Layer 5 of a small transformer language model trained on English Wikipedia (8 layers, counted from 0, width 128). Numbers have three digits each and are written without spaces.
Take only the direct path to the model's output, skipping the later layers: a vector added to the residual stream pushes a token's score in proportion to its dot product with that token's output vector.

Output vectors of the tokens that the questions are about. A number n stands for (n - 500) times 0.0027.
" season": 497581349515440525312452391452489495226599665610531515388514387362506741345489488534545388433529326615605367555352566551441620528607579552561295503513711705557658558383489296440514312418552534542574525539347576416561436461736521557501450535601556337322525578470549637315554466397629783537479568692259406445457395346454501385575507513475485336623446466559467557568855487469466561572539
");": 320647345489404397651357465554502643500554585532547560395461381560458623508435508363762594466519411543554564436345373518409607559720521578375413445379488647464446568730655377702704525615602640257414567332578552317420501539488437497627366415427550558569421657393410671552262674477402736682569663546222550420472518617514522489435681511481536488374467461370511244534583272352412414508519
" Stat": 437444578479428420534406623547458538375410806555673389336496615515474381657566487515466425511474513436571588535509591445766634553439518490483454411515375459564440530391575483475598347442469465520492419391589474624525512465576449479583418321528772716354681454688542460537495481435481489741489545528440593581536413378455430319526245506418555564427227703453366413571566386617539466435536
"ored": 343591686521474524510554528652444581600371662400499594455432450600450583542650723311489556508582600301420405557643409232352437600462485166517575639313558598510454199215561658422480514447511796503594691506537481683430422455461440480318446363385307487294646688533468528417554570536617461500478638252338585408489597724535500404602604518423818489769473374554476370557739379510391398493415
"ify": 284690496569360646712426360459589615604388375634580458504461371860738627539480728525340415421610364451606606388694457477459401634399707182541254392431927774392256311503382673712622385354653571377548417395669334588550657440469607606417551441329536542551578284826191588455429290780306658643412503115580552610406561447465504303595268530725628463448363446474452468615713540213290610449380
"ither": 499325367478182350463367429664542657486257259488548440666445262654444511594593605389685673454367437129259465679617309625386446612360458408602601377333760475457540522433346457601482600575553467386384465385854585762603623482525500631608406583338594470371885605495395454516468571464422625602596607574439560564471453314514574315462530513591684727931447666387591350552520333548434387336461
"ension": 561420573426447530538427733558435847501601802554443548510451553675487821347358436365415508411670323526328540512418430540370616646513711378685426530420593642501687400388403529465520451312497586340617507524530604771449409436504374482574478361432451391278444620478613587418574458651461640495413515314331600472525692535221603190692544507730479433510427747485463356498432385564196501491357
"ity": 593575657597631541546309373446547422629621464352524595427525319576588569587305466606533515386304527761562406299407332631492488473368411376670508594391651642540420413489351200661601439403760577615573587501736366857677640535553681504563421389389481481497435276613453548361481469662513532474536438414504612380562333489620622267778360511575590634456190432332439367568512662546267408453308
"ia": 564588629553582502626660537482574502508419236543526556474492269485402505540361541646422536460470463312316510395546591538484727606572502538576698352373628562452453499523416576674291508468505482598602515543483562434562519512456384447409487383300541514616427398548511518508380510361698459564553513588683526350580599563424527457559529485450464504273416634379633567472299588518314563483438
"oda": 545570426510557386511553501493589684481529706473581487560365539380857604836451625422431651475347381449263616445468574423513675466507508321610423203234738700379480385537344363446322513397707370416493381501570367725749595430437645668504340242399477392465639640613564671469366435550485451591410561435495350578516523615414529432348731519290463497570496600384458563501417539678156694584501
"ica": 468548603522586399454617513497614553595444348552521470515437427530555598637601557466598538442485546237313536458605636409417560724466588504501379434441751797445551468557303563662556393515561371347527607310615527295852553351529392552339460396383372589668378567612343504380501645407562355601564620466528474421618504410523449353584350506550415487416444631287428741489397616293230604586565
"ius": 647496567573413361806630580582537612479431383393626704502398355411564524689416611570594387415576373484464623315702513627192525568430683342502545394467651465551515624558377553464325493464288494402547488559466450540564719557557555483377463296210676479595564421678596458575419587499537321548599551562485569525504621513447499280527569496539475493533442550334489443466331556475222532499292
"ased": 444427521510514446340305394578354709366494515520767622666404260699572548570615596539436568622407510189548604546703530395322720649347499334381411436386328737513490305362444663367282696477669517352383720598776311609368340532327462448542527391562520596338460443479564495396611668742297672522612476588433625489431473636489610555382607526424409670535681673405491303537666468485417555315296
"ership": 743696357459183492408589812625397565358638664823597664196433193400539600641516488500291337640434372463365403516537638600424387613637508294458500398367341817546411596439397272725431388217484700370719551697683607623497461556649318393490756365481549525337668731660519625614629327631483601547442690285413728517534385379451382351557386526698661353411264512344490395539550490495171444547428
"icated": 440683709444552154567721402391381543528669538585608525446355237699617665621548687517548473601595631276443404556639649365528199602665669180527355365350641749564320207518455819796542255242557443423570545308586491819603575434622520481284558387380372604420401612504380688528521727709243370398564712314479548444469645537441548127796356515725431404627368543400697310612485445292353448361384
"ations": 545661639522574546471470452720373656595325581495575688432518233473562638408427647660458558448546489246509582626549735592305309443388419264613585384476416552479604429430362367689661367444552563402611518485628427794274553616554492433456608473536490351505234470513599502595743462705593523614356630550460602425446344513537484576716483509599758393402430465284168529561472524392301562386054
" coach": 381540408415362373555455610596550451529499484596610448454492253438531545373614493470636367553744385515644414712394371592578522574506602462492307596492738478624571396351538417401492329228454515488506582583443609470667339532490404643356412578691568592347626591538524616484503664555561715503302544627199625412411492376456368443520510506843453455365536346373709346574870264473306503503598
"ion": 383478482543422743575523617258594531651223538374633618537481466558372633423568692642585451451493621489347501570545420504426473656688464710457569681501592554564528450534261399729446324364445456453624533482656333508468484394566598419341600402238376460547340504497649599431517404650507810485494456356627656567638518418388652333514654496664492491514415369243494497454320540322261582364531
"acy": 477549415509554566408399530589550558595341410532654500394491413676586564600231478672715536380441479355531686421673624430219371571561569280582570330382481693698683345491303616619358504215659432550617461536662428684605272555634518374540640249631538344324478677564590465336460253618606747451538684391652550428322368259767666440652457512590540415436522450248654469549495476436347573424234
"ington": 408364437455335525346608679443314573589323559584496503364427604443516448457390517199504552483784362421482536680621277525669324732644706559557391559369766769589366392627544350345415606293438525211695527618709408747748377483576480372482712457421464446414585634604529600483483507467402358454437652415452482516510568428587494504465546507611700468404315397593425440509593593305287531473678
"ating": 576626632537450374453556434556506747680367472415518555432463138541600475412408720595573579582430416318429598597566674577564253588430385167604330196538747716432649524401335485572503421385617618591573536556658571819431386556442545455587469489614520289445305769375460457432614524528383561520506503608543680458403464729469553491586461515435616573436435395347661385545542532421343468286114
"day": 473603386433340404397553529538376435557531386516778520548488495756583806525432520544709518554956557248465570423341660465377284525441425653377738487387735718609376469627596308276203442066321710382509669441558269651487477585497460543508441385539613471431765338706584566603219442395312497443540570555430358566113602620305602528343505515483488501458428569423514672577660618360429615731465
"ction": 666525597495330402536549550597320455295604774409463386411439434550613574517562480410764697514144522124407635445701591440480295559578558453553340523290680528689552440599560622372794231353646612361614332230656543504624315548752637725447545394410535448659565296368407449522563380676382814505241683640533701571423517548315395388699487520396647554831254416540201555580380486603286447564158
" classification": 521606532399488216438563121617584458376501623648368332582364246493699666444583497569497347436377532707641781801468586447274704494332595247462634510476682697477459414385486427423456326514554476226642396404495395369894371430576661674530381423339729474660719562757589616371617513387667445596501522655304329642218447335341363676562558526633501743577505530322227602553301651409382730420368
"hood": 535499563391255391171525432585419584425464794267581455314484294411736300483383558468733537547363616479471694551548663597352317402401467780437554268413668435706488483372549333527316212548657618109736549618578391662842298604620511456559651524503645485406453823688399499443534694557480644421590548390364588452448369597559501485639475529378699588649258483402448647555612596393295525318373
" born": 407522355494420538403674312632298537406443383480467563324359366544663512530503403707739496582620451696417477544660542485305529448490608499537368441397556620503632571633263590373269309726769706475344443574438453328980523407529350657494530593607508544612584696687349590462374787557446471489591545593203474439110503480511576647429500502677580327755426331304381331557542328635409394444495
"fess": 479561392432369320552531323297504753436273471648544496489347342641597531504371496605796538470503422381592609679470421508439344624357529508596348458367703327732816651254302735367589535274673308632343246488572569383553470432395625693458593604388349503427650818626538621418469541461544682578430627543210666465412440419496423310574256527653593562806660445253238480675882307508448580520392
" Law": 461329426484414569353474750580612446425565528437606501301512576485461428495508346514608619531654518504525593370555425577385435643406684667558508437525516348521481637366465484400506429498545479504596445470643369417527465563600433580484568452489545666485495422658443398584559525492482637556569512568420407585413555334564510424514400499554689501403318571380595325569458379712468396404471
"{": 360659520542525463596608429402468698472533652468418482519495572574477653584491380460493490531427476473503736540615506651192496598406550633517401466490554522407570440611399525628584649370438370390496524402679364723747551443466445440664536258406574445609584382447365550545338518576516533491558633314554444755427531612353305451552393510489692556642309475489370513482421274322634401367409
"aking": 324491494385260382282385698667553593474652557671521511421427430601491573572517590463376550463527571280426494632523639415368629575513455417641310349378777648437483303540379727431528642382689577482440586727766472772519454552404375524510475498479412256342457555598405422387334529655356522489543418457556626436512469570142645443533490511501604548555774608509452438523781367655344332330517

Output weights of attention head 3. The head adds the sum of these rows, row i times number i of z. A number n stands for (n - 500) times 0.0037.
o0: 472407559495541517384534586538676375440452612639520520346407466414404348422694471361504358695621476369415430492583585422410607417519569440741342474467585437703606574558547623536322464510393470549586588320320373511458685463464517559473438529641480655451634460770509373236555360406492438687439417418546613476434482346560489624692538390478601495444508598384704666319465555659520463564424
o1: 592388596771579713424456438564408541552603471310552558428421481720671571502401519659520451648356478409605395519739488381355628551617476641678491474453434517455563487412611448555575437242532563550489673460541435463561459431566351312593326174442331443701259369562565391694651561520469376425439636426448405603588540529374346393520522663629489419509239552560636692566329399485400688464358
o2: 588440475560590360522501677480463374488529836610371586471490529398473338314726548394412492678538586408378505355552560286693425646376540600773415439453525419570493526540576703599391530456439656459605340410462432537396403427391412642642387416721422545423592384435483358400771230592470560569491351277627645584626535309635443409516454535513620522514584548554580301638515305597283494633343
o3: 365531363556598597480416505506644615435563450552535565497452477425263471583459490441683624529668170419591419666485323667461416546567570468519403533640538372354471376450552503454495372448398532413469650280474273480615548627564436484501576588453531470455612462532411496409506631536453470653460494536467459414462599503514359468626443250546759562498611677383520648321438435508663471519743
o4: 593290542669700490525534609403415486665435507373514589352444528613501438468592465485603420540533509460535390365671536439522576581513501677583468592452440352415440594392733505603238456284554578624570166376471453473596423344432444457599488331471582571485442486620533379632696449601493360423520493469612488750576498490403441286535535509720476388468556520573596593445367450443423627617397
o5: 393443475507511441442812284296402596497489458385491669511401532601435432416282511533381596455599267522791441561196454649579384679298245583635592529463521316617032480722553572496393464531393509183502483581573648581779259415578553509538720620492562437565772428326492586463551538377520466245348526434489503688458715612355386383446418433564421413626625539716517535504614324382430782784538
o6: 358593526413546486465503395401452585481547460541543409417652311409430630761598379595610488645404422555446503584579460575459357634534559481382304501512463444292675406332624612483550261557611527538436643454459319490709425499325532428523488447557588610454465512484334638400508571744660573656480505575562461422463352392383477554550613464463531474420529572411410617413490556581716389492512
o7: 468628404399347496484498411493436473450530567584503494442525474482515612405550485544415533539400417564528524481477612460688399596446432478790415493346463433704462464485358534483445475554502579470454520615533616501573377478471556547550609509566446508240517447343432561501720407692572674496385431398584587590440423526480547430402506767538474447542556468588423418735660480542429332523396
o8: 580555592451494432631440449457342456634516638488425486546648383478895514442665375476424395625632584513532443586667404465579414544422595592420621440508420487678766469412532586566630447434475662423637437575457713750473403491406401514406525360434504550502471570379407380519642405530556588314575474305465493502478356341503532406369536648548510519519479275392497391609526416543388411495466
o9: 597339565409336252640653597625517458552473503460549486659577429402506268525488352482300246204623587538546483486492642368331571196550447550476945517486508729237469631569340552473370596678492481624628600624476617547609835328599626523287413529382649257494595550529599600306453538270554607413230568491315638542237405490629709662444463371389240385808549404483735560349463635350540596576512
o10: 530397618450252497643577421562557376548435292481473607420471459541843461299249581485447382616553648545489379588553397464509547515408360561491703298434584479629683623494393166457530616639333500396613374543529615619654472538573659393321973362352533481508606417530493384558674581087582440347444418440383535618500485435401555549418358745462588472470496563587569617483424636405466607565664
o11: 459272367408330549626506534576471634510376129526612594352460474447164613528379516417623701243534305580417410515441477556635309493278419573723359406545495209464365498492477236507294357616411425585433502426425653424778504493550698606602815636347650556107722622586393663556592656603294843647593413657459610717512410506388604472508309396447677413472585788645463627483524598493520418560613
o12: 563579455506348539461481322609443417531463453399485547550405520627602681335460674528450359448316725511457594631532518490453500367477477484473501488417420534648501500575375501480568485586482446539491638704518655586274448529486360541460396408529438415514513465383629471565414417408431567481476514568503499471552452531615614511402619860374492490497485504546579478748665450411308601502412
o13: 438462514358675607567479357482578614302497346589393302523518490549506616778546276513634580534588503439668401521362379804327560365595249414146556373497411609646848428487518531439613283504476502420458594438374547416501532710474518380489503589420498586715407624632433498597450575527453378376563615512450430434491592570477429634500581401392370483476519407467465632466359475590742372478699
o14: 647347482585308508505506460558476495722415432458451584469562322506689530485576471588488362423479562492559476460670627495430595334497446563603634649266492557523512536520354470538349506447511439642575441693581668567749603349625505422443473310222474342416492588530587517616559509420593639395430601468487485662391313491290471539454551832533369375603477429499534687445396578379406444562319
o15: 345545485528605360589589409346530696669633468453495454694672405423522406735585479610458573333641170607778528473388525677307481640614540504307518582610456530394326476560508654635621505497576496501491377500566431511701340344381572395397418496362593417650571550433388681449410628552645580284536633577316442406438385506387347416496484335546316455690583364385481588263546397427590456555472
o16: 379653665633257562391430329600455476730707502464511712355665340421562668229483558584622451737331482516503521594707499428447251569594430572614381586744216475483512515549575480589636402449534608650594789432434335504548459446442520378511451285600494553314403299322439599440815452708468709585357585556401683744402436607520434398365411241238754364404556765581509436257510545327429573393385
o17: 523589583470460568602472350564512550577378320421481435497579336662651684580423452612589488546343621581473626516621388608482510590509382451395477485394391478344586378378532302569548295551542517505454426491499482619608344515482486383446514347440485573380443576467462532615493646696515507451652492582437542528566421584337571466399469796551467528455517529474395523643555541459509449515465
o18: 468251375663638337631582558555493476667590482413535578438437492499416430531441632386360430340526362436465476498561480501446572573223487581674514476593597472286305478559578525669274480536519446402620459413367421591563472419371542716635531430507402612417784584604602441468510429491405549515380437532540514575558583439524506431497413283493528478629608612571724723322489346371370705666449
o19: 471580338479429473366611390445395463375623730444537447543415666451656371345484575464398479469754288503629404550227542552570556469561723562476610574545599472912290587620327720397468823492423532393519455644712705600333545454630494633328662684478508306717540535413476496427309263181540452416378549405558379391335546470675428376469545446600446452633621320469460397575647399463462526505543
o20: 453656418417393549548324553525606578669367318472612522649568439334380595668477663564584529165557508626480607570557549617519433467623690411145478703488526448290339472397244394281656557530590284688469423639542493506338533631485383595454474471372570403503486615393516733660388574522502667575508494776493363441479406605388466496469491641443621632423605490481353437503542499390553301373687
o21: 480402622490452776484427525448589448481449421467472542228443575435570539439562400427547505765523561451332408531603417413593536483462463510523345406557528268731827506495705298482555557443427583466525562320357335493457579636473534483592589397560520762414426488649590226521617554479395373597723460473548447545660495450351484563528449419432649519293415644575443449364382599685531632428603
o22: 509433485296339607476430439734656480444415113559362490380442472593414686517513362425396468418455668468428348739615447592411504188500401485512488320510370445703724471566465264443568448538448514595465840444360470475548664798577552404429445465386656635279420526535486472645505616485331721573481619586340565435449373570453576718391413718183453455506425724582567624563557663515601628455622
o23: 368463371308155475549493409573516367513569497438498544344716480247648378528510562406470420497581429504510436671373557524582716328230481702320446548663511532438522490566600334500640649682372696638675526558235582664792621539468513548372548548418583611415610502505443383406622664435527835592526539662287594467588280425329550551404392444513503514309417466420475486346577528635483744234608
o24: 676597445426495603534331611446479432657408606471421337598641517296795576602894471378493260513547649643411551495772534356514624459604798420320456563449414449774709440376419654674458578538552467553451406590527527591277577419381401622454352454444430589538427669448539460505472485631695553477635453447490454286447337290403596541458643653417331458550568307302391380556465506569427313471493
o25: 463401557575384376494613454546423414407609461467507501422483576409624309391316567514452425568640383483550409663545490471559570468427523669505543524769508533418397575630578410357502623566394564513612523418382513598619609494414536554356644476508583453599571440578495386481472490212484481573325560611412541518532508428560432514519406225550498397440462578483639630373489420469560760439679
o26: 371478253434396625532435528455356521384664784307558420488552617430456205698479601509394622478502301357508569533248563452604757461263568572339438589537705682323428489610669527422488638618536496437521459586470637609610590504587387699496444563352424469606537560589582270380249626442516524633602603501544353358723457290378481553724569384789436707474488213367306447478445408774549666200445
o27: 456516646497549574421437674477767453480442523679592521556482505411274512560551529499498597505509559393378535333353565411390533440685580358510493465437604553449639646487461489446461478448623420425573434359495309292355600617604616535546518520576444504562480528694533600282438516436515317568629318496490447503460592596507587634578508277470614615481504550433434365260292810511562282514506
o28: 605368726630775474559608639438642502714394281390524521548325493792463540471401499460487383413381661437508468474673480559288558434585405415498667516486452575371419443440668383632357380427524322464499518303439381528391506426563520379433422473477568525629526534651660484593390649447404220298459513491404591512467680636478543544597439487532399429490422600501704715394325558385475758683467
o29: 407613723582387355368563502545627394586484483620451565442397556344758433327446644503445351626608542501477443746554567489473573467636635475417459444552509492551490680632473505364532729513407459471625436420431339534439524573452574564285569409617605557666575462616443453466420387109480434568336462557398441512363511512528399521547421541399628509530467579466571460309498536445485616456617
o30: 464351542428572484443550649449638500506459496457553493424486546480341347626526460404460471447529453435461440481407551483414598364525506526441545522605587484498447551518684498453388580512489454593521499350396369440476683455592567503474486589471619559569517511648532488383384626372455444575514505521438501455486588542496559642631506230486454489477452528425542549286360642591608650495543
o31: 441527401421491393539572445479488558646380447509597481434628382347542577595705430557510449493594411627491485449564540546464424533459620463657314458288510288573479443438372669648327358515540433627356361546560587569793428355370643554483672497355486664266527706478331586483519540656698725520537416519599521521357240415297497488457624808532429418633656457394418697507530531502540280706329

Each question shows a token from some text and the vector z that the head gathered there. A number n stands for (n - 500) times 0.03.

" as": 453465560485475473616497514557387444539431464501527618553370520404365513507449576480477402417485
Pushed up most: "ased"

" a": 444446582574442519570485506603494487518332444449604570500377485453458569405549518512491492424388
Pushed up most: "ating"

" A": 487676440696473589699547412325525575588355437420678655673254489586635597303609528311559554328510
Pushed up most: "hood"

"ices": 450722527441758195562417542568477514524195804451472650564230776474409572648464534467567430426605
Pushed up most: "ion"

" |": 455363488439346419550444461631379409698368470458413530557481636276355599460536679445427477430437
Pushed up most: "aking"

"2": 503659563505561542520595483399320495589524524417523495478480328489533417429404510393440306325523
Which of these tokens does it push down most? " classification"

"ind": 544537655503737520384525524668493527435212657512460339754612498389281609400622674485398526450565
Pushed up most: "ington"

"0": 564461350538164319553546414655442525635379580431504435446526733378566684499576699552288564428527
Which of these tokens does it push down most? "icated"

",": 480467556521455489633489623620467443557449518504544526563465450482403654463564681393365445411457
Pushed up most: " coach"

":\n": 355435540490424407622442562552426469541463396518608543572324588445374611450531552486400432392376
Pushed up most: ");"

" Atlant": 693537548714483517669525459295501519529442382362519645720303431626551599391587633409508550444524
Which two tokens does it push up most, strongest first? " Stat", " Law"

" Radio": 554650440516526460631460480493514428622568502318499649494366401628640653444597654273507468479427
Pushed up most: "hood"

" January": 459570570512605465512423504452425480568359456460535527617447533473360458426533527489541514417447
Which of these tokens does it push down most? " born"

" P": 503485538474500413547391526529400429534479458496497501654420516452336514488514595546518446467414
Pushed up most: "oda"

"ing": 398574430488409300516409590636515445651440567486617588599401608441496652475603631442467565381373
Pushed up most: "ations"

" USA": 409545539433633485538426523429452482574505469439387654630382524511389467503462570414558388401492
Which of these tokens does it push down most? " season"

"y": 532621597682775443489440326464496741362445429353596521749241474621510501256554365571628421540405
Pushed up most: " Law"

"m": 450534456572458449632552561507670548505505531390705664429345509526485548364469406596411470354459
Which of these tokens does it push down most? "oda"

"ew": 608502854424847435341479434544489654465221535293411410769484408519318518503554505488507476502541
Which of these tokens does it push down most? ");"

"ell": 382436372463558645461447445506743665536377518526549544530604612586486762280688525432395679467526
Pushed up most: "ington"

"res": 504643646557679427444382458490360308514311465466446400545565563361088294523480450560608498414342
Which of these tokens does it push down most? "hood"

" |\n": 476595469572457467550473516535453429477502532570563508521429478381390399437472461577515451346464
Which of these tokens does it push down most? " Stat"

"s": 394395470519454452604435465473400486512433404535515512603512657438308660467577686462394500475435
Which of these tokens does it push down most? "acy"

" the": 488500615373632441609577494490443546513463559367458544459370500500428457463467496516432393395550
Pushed up most: "ction"

".\n\n": 524381523512462456626514511544525646502484502481475585597377551392424529430516453490392468363567
Pushed up most: "ither"

" time": 447488515514513573632523594508590513521395567482491575563477514466356702460626702310332452352543
Which two tokens does it push up most, strongest first? " coach", "hood"

" v": 486510559481458563563524577587542470453542528601530643471422387395366501463468526501515445364476
Pushed up most: "icated"

" Institute": 626527372557534420746424567546548420367706492575451606371439384690592693613613548402426569524617
Which two tokens does it push up most, strongest first? " born", " classification"

"L": 524382555515493453600521491529516612472523478419447541597402480417440494434514431472407413379533
Pushed up most: "ither"

" ===\n\n": 501604564461519466536588610492583540807340616348734554508434538544603753425621482259292578249486
Which of these tokens does it push down most? "ica"

" following": 461476461520457441569495572594526516455501586495493611450445518439387527434511596598436440434471
Pushed up most: " classification"

"her": 360622428592507265572259460467457315495428357516613673396264771477357446358487422721640631409197
Which of these tokens does it push down most? "fess"

"act": 311608601582690689625625534414547558468144657655829612550426672348280464317470269406371544163651
Pushed up most: "ify"

" The": 461409515502458455621474534657501554500431493511529616629404526335377466457527462461462399370511
Which of these tokens does it push down most? " Law"

"ed": 440541473593776705503473361492542707249521547659308487698621452457269553267587698434444389545653
Which of these tokens does it push down most? "ations"

"\n\n": 496475485459575514697466494531494486424575513548506573527426414464380549457548470431438468435576
Pushed up most: " born"

"ical": 505509581365555206583499609769515305533374753580343573445458621321430540819364556510482458450741
Pushed up most: "acy"

"pl": 441655696479760514615643436225267479501347448494664577529372524554328340486280380514454402321567
Which of these tokens does it push down most? " classification"

" Serv": 493601638419639417642541521580473479562152659462704578638331555509297737542598688303375426398555
Pushed up most: "ership"

" ": 402530283446447422633562631587696424466672688502460660296534553463460540544481453595332530323607
Which two tokens does it push up most, strongest first? " born", " classification"